Layer 7 of a small transformer language model trained on English Wikipedia (10 layers, counted from 0, width 128). Numbers have three digits each and are written without spaces.
A neuron's activation on a vector x is SiLU(gate . x) times (in . x), where the dot is the dot product.

Input weights of the MLP neurons that the questions are about. A number n stands for (n - 500) times 0.00067.
n54 gate: 544503656493694410220513445267644628512620438488162587618573752538574569513477644374477623427614508518678484568445764504544163421375698562625840660397416482636488425296689203468437640474488691425124447508546368518399444509409243327503399547312628532504236511509775311564306507495319207450455552499829577557506452339468704208946566575411384413568949666508460520501361471449612410184535
n66 gate: 358665665249736571458641306641546397398599452432379551809630612311404506594404319710422663466614473405649491375236505460434233345624473474566446316473377433360394765495219423621561703560361551303431321612414603376227152347516278425606463566636640569486532433469548286418600752575417407448659394367204667343704628185590575374354446526486479559815363510597519431606505337673410496522689
n94 gate: 604673415480242386319486393592612540445351302582555533498689431639305297399609594471710404597518303393479495618410515598523354383481656746348389660602264422456793460665309644612519403563411570754691707340432586286664456391586445601391488544480311656434469462380519280407449507433584531389340572591644483340444585643504773558655251578885460378462476570429591675421646595573523394276473
n120 gate: 673707415604479554539581549584627658511342390733407472405281411668410252348480611388809751589292410443602548581544472414442425490540504474781781467499605698513354474444562229504567553371329276329623411406567711467433799458502375607339311255592663507447421381619283514558613493612366297318362548754582503595646407335386380518517635377520351508724537484646511457321735476434440348612532
n128 gate: 508506258545446573528575407516409474559393679516639614483343341589579311344698278549688568538260354399456506426854408743650672755425439520608639484426602394238668537538349582414574444751500367460783554508624681630458450399579622556521453372749172329411593630491536348303450536583375249431372668695300609704328740523559365484095169182706636405345528809268510832543810495569449507514296
n140 gate: 792484598444340567287268617321267669551563265423591580405607595428441458359496376477296351399351501176658606505630526793492289738375601636318587554475593332338441359486496611438544554575498701644667764745460657652645518616532555612405195450419589577601559598312471548587659404392622407400485665281608630562661601432350505518591605395449590262710554553586499487405349437578570860413687
n142 gate: 409511419574495327423378394368529543458370382583444474591441484608238555265539606511544736522524128621360415571548475591704561550437438363524497278516557480564463571650613327695681572454521568388402644438425606409454711411344538578513518380692410327211512670583492735618841516488510589438412687565611665451276487387552545563470471181402362679649608292701534459577828376445512389419548
n170 gate: 512362433368500736540464790757613314486643405597514444644679491722319492538363403532412586518596273547625391528434729512519299496713274305337376597578430525376713552502276470569692765474793543438536415465554655194362600532672540713400746474343545603581658339638421124519609418548394470738685591323222822511405513330486407594407609704488511453695669594583101770401405560435691402528375
n221 gate: 483484548613679422675319446624380438493325525232456347252398584635559413499605200513542387489617395541542634482587377457534835662676438367290532300296268405481614551655767293508740468383362504624454586445602689691369517653536599717415474761706532456581364412566490653527553454591670524490595704245407639470391512627617612620578423641560773407413727400452630542532463277486400792536384
n229 gate: 662356686515597685566674550631638707491428617651599416476515707598604451357323487356229659429317283486645353434472354464680325621552309652496778370837246319544520502634382331624384571665306697463637605608380366489422498891560658551428543764629465363461891612746433257723249337394538314727508456625853692596681713292803572429537549568430969238561681495507271665495273336424569396372748
n245 gate: 689691335331456584536431463569640495490431537518385508532388574456286329423411614563479415573403318267585454641789454572505697361383587461398532518612278351559661562536612391534670582758504520552706607554489710587837580463398572400287414456443445545535569602701484511593414452646620628582421515512478821526598633324613761596567507857384401293726578407494467565577618314586457575684393
n253 gate: 476380681549325578556592658415496496955598771622469313570521518525745311582455372621653595497389376399444566396607363452806612652463491443550351402666620416422825232591636573405600494531601431433490661585487481413726614863538640657711566342458563322092504423580656407556444411533368389601774717347570512418508837457507727332440501464377423400246376452479486626663651352544736542620671
n285 gate: 537700635566360752466596461464557681392443502521352477380598343651558484421540501654324390471524601365440374426456399671356575600733254642418482349333676605536442386692664315509444645556445565706670724531270569609621604368494242493717406617303485529439469642631808444688435689388682742574465514534204563391451409457208447457636540593286557478625385655348441614273576703444477271391569
n54 in: 425454197558235483433512455486495274471477449620583518292541614054400669509419424352688415574447422414337787644490579623706395474475430315589438678515554476225504276354386700345568504583552260501589462528512676603434320479595627559439409452687434395518564383441608445430612216436379495281587507535225406616379625444700332678313286331749539540378345632575490514573367467474409643444267
n66 in: 517445594419406554678723437455425537467395504704518660417669503543646710516488456362536552527431397496453523689461379548568770412549454438457443630465623598437384529467532665560863421757443563290704411418532521461391754679491474615470363598545908470312277393732614278565586421315439060704540521344225567476627492168471704654465338595478470330577651743613394663697698829440575524470698
n94 in: 434490362586473430601506425372482305327673538608609414689404476522494204552520536816380516627430700503332434578566706465506286406797643547664733438580325316480391501644502584399560629497466687629672262582601336593507605319548540525423507496405388466594556636356590507572630531293411364425406558617716416487603345476375540516420428701638465514654345547377152515210378502610761358289577
n120 in: 449383281303473668480483323441612659443248359508614542389706686405676558254336701419438466400238671555562537289593421321379268520653425230786751403579523504563281425488380388431176515179254617383546404723580481560570390493246471363476411572574381348536433610657418511638603703555412293687289388510513329630614373606496365698390653341726578606482452519505612602466479446465383434423534
n128 in: 515562344460417236640355471335456458280542579536367302606375417603821601502908104463593657462613574617494348679629554432337521469306369523496711456185515319593381612538644226395512590316223428453419546458651612620663534509541659420648630564749556541640507325477602172589821673427521464134394483453405643499441309383477601563536515641245593481740628527422515564516311524471386397532501
n140 in: 826767563348540707808327652366267471614465507353543487375738586659484633556435432613419477566531560569719562641813438522574631522403609354586362488300581445187502200773555508492810356546416368378381711447485370529663562602550706382577513351508468271687695545532267533422450299526657598421585334284362651660525648563543346267426475418700596570501345436564641657732598397751392518513367
n142 in: 544411425465495388513547622436469461229492453752373479676828601579501571392381536480391549574451485481388449708524296575372512749313757325355425502466338206588433402592703308401230340542492544409257673485312516261388286780456453386706543495560670676385329560531299491359420613441476564528603671596606504422254539441251622399585575510442451613554471472418394560578663726470594534447501
n170 in: 353315382534444727086406701341577455543276604722689621489407558602204654528641577646251634434511564654515713375546571524492057340468287423311488351448403510653655449374405625388633515648738495350380569441185262371573305752365602733412615711348752802414622492483470397422660545248388444400599332245246441449483524407277630372401566559539427714453505643408296638313434342456620345620357
n221 in: 402560511751459501524561444638436464537468391530540463553467521841383720758569495558531593665536684743446487538665459444570562423534604458724347413499635408302455612386638479546646484580651416292412597481751360555243724545343502350468517468692393482409620316570160594396604407535806619519436348654555697454459294604358590531443652419450831595653450506398606140493455371576522585551617
n229 in: 818616438519168241413704384510435581567356303354704598618511703340708686518609499370182410848638349383463610598338481401582413422537418268414377504559538437441558136446289552555063531293292581330435496316431633308384134328519327494609476557420768449486466300539604630478803487614564905383254635255738596767431397593227372748518430802440497482394446509481399522382462533324387532501720
n245 in: 643514194297417286479534538726587575503607339736522437644489581500396342492345885265700324448614399454583560700520552589326565375496617485437527652555229417497681581394639641296311391688475398454611563449616624506585270437489432383157432414576364489697663529386481434503265397421447433482633640370430524430557448676471613662571313616765499432359320537652472669400547540590398564550604
n253 in: 229550353668201644600300754355379633609455414544481703706595695399429567774662609225598636765564555576480633433533236312739602267524514211397404429706730482429583431564738560408625595485452652555353494560660371404694271703593532628561612506631447521608191387692465630402668025430600624632596584380482340264483577384606373630436471505518589444358345488494511504460701159383626450606660
n285 in: 513612264579360348401321533603312281532323777340595351340490593513449492600462582503826471564588665582270505482663254329525841308673706380601293302547526290363410417517548478519389542481308562426198437723616548312633606647564652545449274541541268412573622287646400597704387381404277411299487537486372563634650457528447415622488281159606612459042599391414613551583777214576432596908456

Each question shows a token from some text and the vector x that enters the MLP there. A number n stands for (n - 500) times 0.017.

"ans": 380574433373603370329372535527344649476537557538595481461358467441570388534539544401554534551469634373233557563542551407549455286480570603647541529494493455677490366608839590501418560581572605625448518526419370644458497470616486749469569439612552594531481350497432622592518451366467501321472333717560380454506246633373557542349444642835415658383582521386782579476456495424376418513543
The most active neuron and its activation: n94, at about 8.9

"us": 303653343508529429391322301554300515419592689482664485570533516455498436501677512599521652522574532351319348590606585526259583368507569441452576675322378539586473468504599357403670543401539523634560602382490489383485631817429431493665498604757569521671480482438493537398617603341551545482448517621372401478588279391304550343489581533306611650322426456507643613453489380577449370647485
The most active neuron and its activation: n285, at about 6.5

" expl": 571285566408416470547586507497604557354597596705602546515305433307508477676289300498422652731564617409554621599409536347485489512521677624334413621530703256739612544437377578407371395469467526574536412534434561521461339467684488615602613589549749545466424541500593332460416652548569446555467441525499476567449399446446663381613640264547508585430580375407498604633478522410553462134649
The neuron with the highest activation: n229

"ot": 465573520419292479581330429622394537589608694528576485336496518590767354482470512565556630622595584396246624634535400521440441567389650667404375434580394507472638491419542523469461587445451483615543595407629510492380611562452618318517619396385647597551476438536525531321676427531460373525446430728386340479643580748486331336648455533644414518495271481447640723563471441562519327593677
The neuron with the highest activation: n253

" L": 249549611457553437535590491489615557575454581543666478471500558446440531540461457632342563518485447517449573445327450646455557368503440186362400455401512440548504291438574365386350466549509393662487411513492554531426586364246271633509531538646644569476603291355535501477451610505569573343441474494561161581623456511559550519619524363475351513502540481326904514480390460295604550538480
Which three neurons fire most, strongest first? n140, n94, n245

" l": 454382519428454462512630393614490566645491598626491405558509496493447442599505520386251597483550651544665718463527399478480570636426388423457440364386585473402533426457467419503358439480508406707428527503479192459494400467323328762617672518559700678392507226318603403365430428476502550383377453391533416378504595325601597352626387548421377481378597457460781571588289598542587473329476
The neuron with the highest activation: n253

"rat": 562461585319491476629556575515495557519546680433553370478406472531634275725443434403597435528531748317222660636517408576515293475586721672223394387567544333477693625445561523542587500459446370485523374513614469516520377448602574516518617434410607562597584459527621467583552422538391445548573400495308430474447550719439447393416460511609299497500318611475451589582435510480437381231807
The most active neuron and its activation: n94, at about 4.6

" Group": 343647532532685460625366459549432471454509377558519603454522284456433500524356299405587443290468514404411579681529439525280647490475419443375479605444607497410548622631423567581556309389627434374510426570607575674611412597577362466495497482919426490540405511352464667442532437465476587506435493575537537452522513608350580353415610383664396471339487479445553558473538741399622723752314
The neuron with the highest activation: n221

" the": 554367477436392465437642437493488475569582502515378466526508466382486524594445428501447564532567512591450605900436434416563628452503585463508562401597582481515445499473408488375643485489415494436443465450491520507443601526537502550502426488676557471508551500375541251406420307434535412207356544551479479572440608386645561500473389534697542481442386534495512507508324576492488488397505
Which three neurons fire most, strongest first? n128, n54, n66

"ed": 545608611487613387603610413474579578510604547616346444520477463330554491523362574334461629455702378395347522830484540589500477323439523566258569542507486350565359546552770521466448516559415438394652516333352540475576451479466448419518636444616573373413528663524537354389411607441359468447425555619485471532557468511609677454566604390326605437619581497488483477459560571501462351389522
Which three neurons fire most, strongest first? n142, n245, n66

"ste": 408627494623366401648419399518353370234457595487312567307402433428564527483594636464365530610629594422393604628565474484540621385511488524602442657505529400640559604538488391423366432508191589397510512647299678537549328371461418556606511424567474760521376218494509567479385493428560625467387310471395437571447442487229482416565732550734326475461514512527502375446540651503447494642411
The neuron with the highest activation: n285

"al": 361332418455678436459483429565552428546409408662318694331503557314506603494300582456300635444371569340264563649462442638422489469540360431329458493565557290443616486561658431631437520475504456464538434317452463447337439583527585492452570322729703458419601488260540625478339539500528505545633512733353699497483619458564533439504448647363550587519475640495609656509493377419480355719374
The neuron with the highest activation: n142

"r": 622669668496363442595597675528436419317592640425278349368490477420560552500404487461476323567717581474305515487481722942592432535579464547629488584384525424495441555234592648494376389499484476441467450349450660456452531475504421657447468449538357640382684509574521513517425574251402731479492383510397279370425324662498563468502667582424361402359442463656627475588493696602527462657608
The neuron with the highest activation: n253

"en,": 550677603540522460426600535617432448549358350610562504389450453422565471610576622378477411464555700524471529849547452516368572463498496477408344611413521441580420420592605399478381491629448561582358495487532563521659392543372430561444431379575591711485507453370604491526499406571619480314446347707479317558456625546512455584546589432414506526425552558349477363524362514327503593547495
The neuron with the highest activation: n285

"I": 493405525451635433545356639643406577499555473413441388453513546470446415775431412526569433213593374578278456633600362505587537433519552360423404505535552368505633402534472473415596538333602274632368507341557451736470498563554635323574364616570689520536476365422675682441456489515543537615694585477558293461558419469536686553549455145636567553442500517477646490548518507573535623754606
The most active neuron and its activation: n253, at about 11

"ants": 426423544483593392412544459434548527436518626517476542377516414442553410374539717433444647562467502336256459800647465671593564518422526557371449445473494470495613493607492567580440557563520517563510492489504522439536517580462506555465527533506735604680439496384627605309660644339512498407504543713512439502445455599490611436305302352569518497371549672365621541594548428387322453424800
The most active neuron and its activation: n142, at about 5.1

".1": 535314321343536602533242556443441381590528298340583477484509389481476608519703400527618509333302574380301621649448430547461556603415527378235535653482453411420654448634468585499537276346490400440473559429521597418425558629499664456405350513743402333599520544262583656527570418567509604411502425467522526653366435453579573329578482436463584647413427646553660439499500357505481576579307
The two highest activations, in order: n140, n128

"l": 500613633407624527679483585614474460479561728493514445357460510535568478468368496502405537478610553401176590627411523800298550215453521416504648555563621454523654540528626523693579390395562532504425463583566689465542547473569468644679497474622417569359651399367590296390341584443435714456441575423403503373522559648614536374535629502183345559339512393547638528479490459416531485558543
The most active neuron and its activation: n285, at about 2

"/": 592352410404506606377557477537470602654618445717515553511514508339587489575431564506521424475331643520296542652594499594334423677498327383431395662364580457527240333542424599616477501475428449551382425410344417607339465372167519466437340568517388476752477395335402633544540517537406425412563195378536458496541311510477419382590540410629532508632487618443461485645426658424616461652456
The neuron with the highest activation: n140

" Br": 499637621509369293540425649414400504273477911450333444324400450602521476538378559623666476490560695599302622504354536626502664381485357339561533548378581465562436506569690464319322308403407403497443473556429372512519471494548272689589476522642555566418462484626509503613477642304427537501404527548624313545546351662403511492378566457548344435349686446328683574671522549447572557595455
The neuron with the highest activation: n285

"ern": 659504403349500306532419451672513489399387627500442533419439454479656385564407521406405423538416742366367717530363468433508491058554288514406578728554331245730492481620491507367411640524352494571684547538415395717616528491548557659573500695731382584519446500574499658527363649500502561496429515507357506490532461434554424423556586399335547485503539420324581537479466592604500362741700
The neuron with the highest activation: n285

"ord": 635360605355698667492524403672316573537393625505627388358332376492693485440592483495514578388367681463399639589683563193584721340524375587481459577439606409623463646571484408633502650436555475293430631567500466449510608567497614423513475555585362552617428216430508497354326515408480501564547431415449489381619440576535580464519483527432825553316482569350681718512490514554500563792415
The most active neuron and its activation: n221, at about 12

"),": 570451699533505495454576451473523467512436398508597643434389512480576481565598545484532546463619479585415616899519424542388485405512501549430409566432502502533270372486637362429507372619523500542429423477558636565600510520340540539479380520604802615491524506449593408458529385335512495533567418582606423624470559524491382470524536505391534475484593588485540424603399493365473654408522
The most active neuron and its activation: n54, at about 4.8

"ic": 475673355601436406473557385468537407603579659428367576352375483361579554390563721517186524512661496531215722689639414557414556459468595478399446478427375308288521522394599493539464569576482340518447545390379493430336535544488368404514448445621555609590524413468391570337613368492609604508621582625406620516616551456467527278507534550661540466472444451263391553582457492452457285666556
Which three neurons fire most, strongest first? n245, n221, n120

"h": 367412566546711673578650258424394557387643420470404554369444533547454502564563557461361521591531271576539689537375624716458465344389548344303530389656455253322418494237574535483436272486520369487487359412534587426482424562497592537366550649750590447604667501511630593618323506343479380625587421554432553472618481658685475453431463379579461582357558402444491487730457483466266479600489
The neuron with the highest activation: n66

" came": 590436528528560329587486428455589597453556349545393483506468542292591525596533545398372578537703438282487524726522624433620405424457581512407437509506589372518414646521651397228374481403433300460465412481397452446349526671545461463514492536473715713342483571529503366558556484438562323551325696700479481518447779606586668434484431483631410532673634681466503576489315564496376425433382
The neuron with the highest activation: n54

"o": 459496251394690441606466536397532482512504411454531442459418416480495544340438394574350556335611511500395658679495460304127676491516529519445366546610508475381553715404656411630608469478426546489525537529467597557234636555374628654576674396426651562569490233674498443564494451471437546456578420274479392689701595528529762396532470477463531493342621595534560468447546377530419549548502
Which three neurons fire most, strongest first? n66, n221, n170

"ity": 530394573510382428493502411582584488408582526439540464417562373472490518437483476461563534535525482420254598870573479688281422519456568522424417461628514442514574488548518466643635471461541480480523472533385544413445360475443469515516462592546627547602629480411600493431561528339524414549456615437566513575505612404428792349559343491545469544411434536363549576429544672606412517275551
The most active neuron and its activation: n94, at about 7.9

"ing": 473567392413683455344432260543577534599615587532546473530511362379531392340324680252480506589651471390446477735610598369466518381483481526310578533566327542586358766538660587525433595453259273368531514439535523581541367339482497486649521419447423426373534460452592613695270590510401280594559332574521481529578517591593412457564414585614469454560557540536455609433396404435473350487447
The neuron with the highest activation: n245

" Le": 290570540455657341553545566564491403312520578397748539324489403519436231566387437515431477681546601435435481568471376367293632241477406360444462534474540463471446490509344529388390405465193476650472501639489576702693492444517508513699476748426462660480473435518381458502355485402426679474456415473468388629728499473533719560529591373491187452462600655352631472444449545505556558714576
The most active neuron and its activation: n285, at about 3.9

"ma": 513625353389523470650313484608597479374505473218464522568362518575365403604534485437498747373559471391365428621561551404213529313584546577537392683447562437417351458578482359502460485454557448687600480376474704552511547536476502632651597663698494663576534583477616512553458439436514668609502340592552409673741355495380741526673391525375345536239448618582645475498499433536421405608429
The neuron with the highest activation: n285

"ff": 516599484503394484604303512569492514337564443529654476514315466608534530416502256477233545494511587392267519565580580297264530212581538534368488742571454488804464581508655419359361409492518607483521541561440446611693592654439477504389661482841404669548472389446495461541203600528351525421566398523443229457523394399500629653398600481394416469399684453368654573502445484360477570630504
Which three neurons fire most, strongest first? n245, n140, n54

"ann": 698430562418309405401510512492509593427651527815631423410379441602561531652531322426288423551546488333465626562450342578670320222554372455447360448464359370624477406504628439537568513425323531510691512541536452511521439272504533669463512542586560626471639246480531534395252522562542643420425472649516440641373457577361425466495546591414621524420592519521710672406540673528446380369877
The two highest activations, in order: n229, n94

"-": 485353412412566429464439664579546463708513573469408297357510494505602771522300522594359538470661506425369577651590517441449473541595446397409532494573455572728490649317550482702597463489572440547422556333407603411443503505540590507380415767335611547732427372450599575436338425612543430208628393441566571737501447604433697504398505427449429521264599494598402438552388474502583517482212
The two highest activations, in order: n170, n54

"e,": 602659563498537632517493621418438397513426404558577631573562492566623552488402505443530499400522528442511567913533490486335542495565538551518435557387461427467297418627612447376461459556500450484433506573537599575603443614397464597473553571589640706526533588335500450462461447503528483419509394630460313653388488504403469546536575525496517508507691493505463414479528522494508630510528
The neuron with the highest activation: n140

" area": 480386512559569392545645368452613577488533544497506626525543356379552414307508597453494634531643632352449520875565617555572587433471527475396361484549587457306444476507590593729436412494500464435421398454412546392447399533421469597437428523631554556643519489355559590393507531495597444578458605575579571603388425571479482484408322521676521526472579597444627528533561486417445639522575
The neuron with the highest activation: n142

"w": 403591431488546579480809355569276541406625686433538519490438547444544343375341534310315513482555462375388563631432579454501540620530425270341493672639542402316270422630711459592346323514502353504509547647483404407428321474440514567459444379694499455677390417529496499225661530611326455360589542573556555489543390627482492422435461654643232468524484502420548652521649568509486404525728
The two highest activations, in order: n66, n120

",": 708559484455571560451532527512475397585438343648632530468441546555631566458484425467673429400579582490465600853549564431404386323520570479511402553389355470634485544505650458523443308586428600445435378562646602491595537570313512526499397524553732501545548576387499570486485383404603415509430340683453458587306351581452425488548513500443547434426602483478524410381377428426468699435407
Which three neurons fire most, strongest first? n221, n54, n120

"ell": 408347472475544277342411578497421632414510788556704453568360481435599369528792428488431365618440415416477668564579472638628471382469551586508408462495515401492548442528653607445423550579341358525516571539482266304572466332469538572648537576655548655305594360296400645606511436507356275539436417662366431421393327749448438421549430645543430514503439555507726407576389458501586551496501
The neuron with the highest activation: n128

"E": 352425549382698428541414529551448574374455719233426429365582538595365474634470319432565372417702423666222658538651394537588557414552417380357451578643488579468563315561343484511439552307492224638344419406467474546306334715531504589646358574513595529443456367474591531467370442555427423552724586506598480547654456625635504557586591316545469463480447510474689589433494501484578397834495
The neuron with the highest activation: n253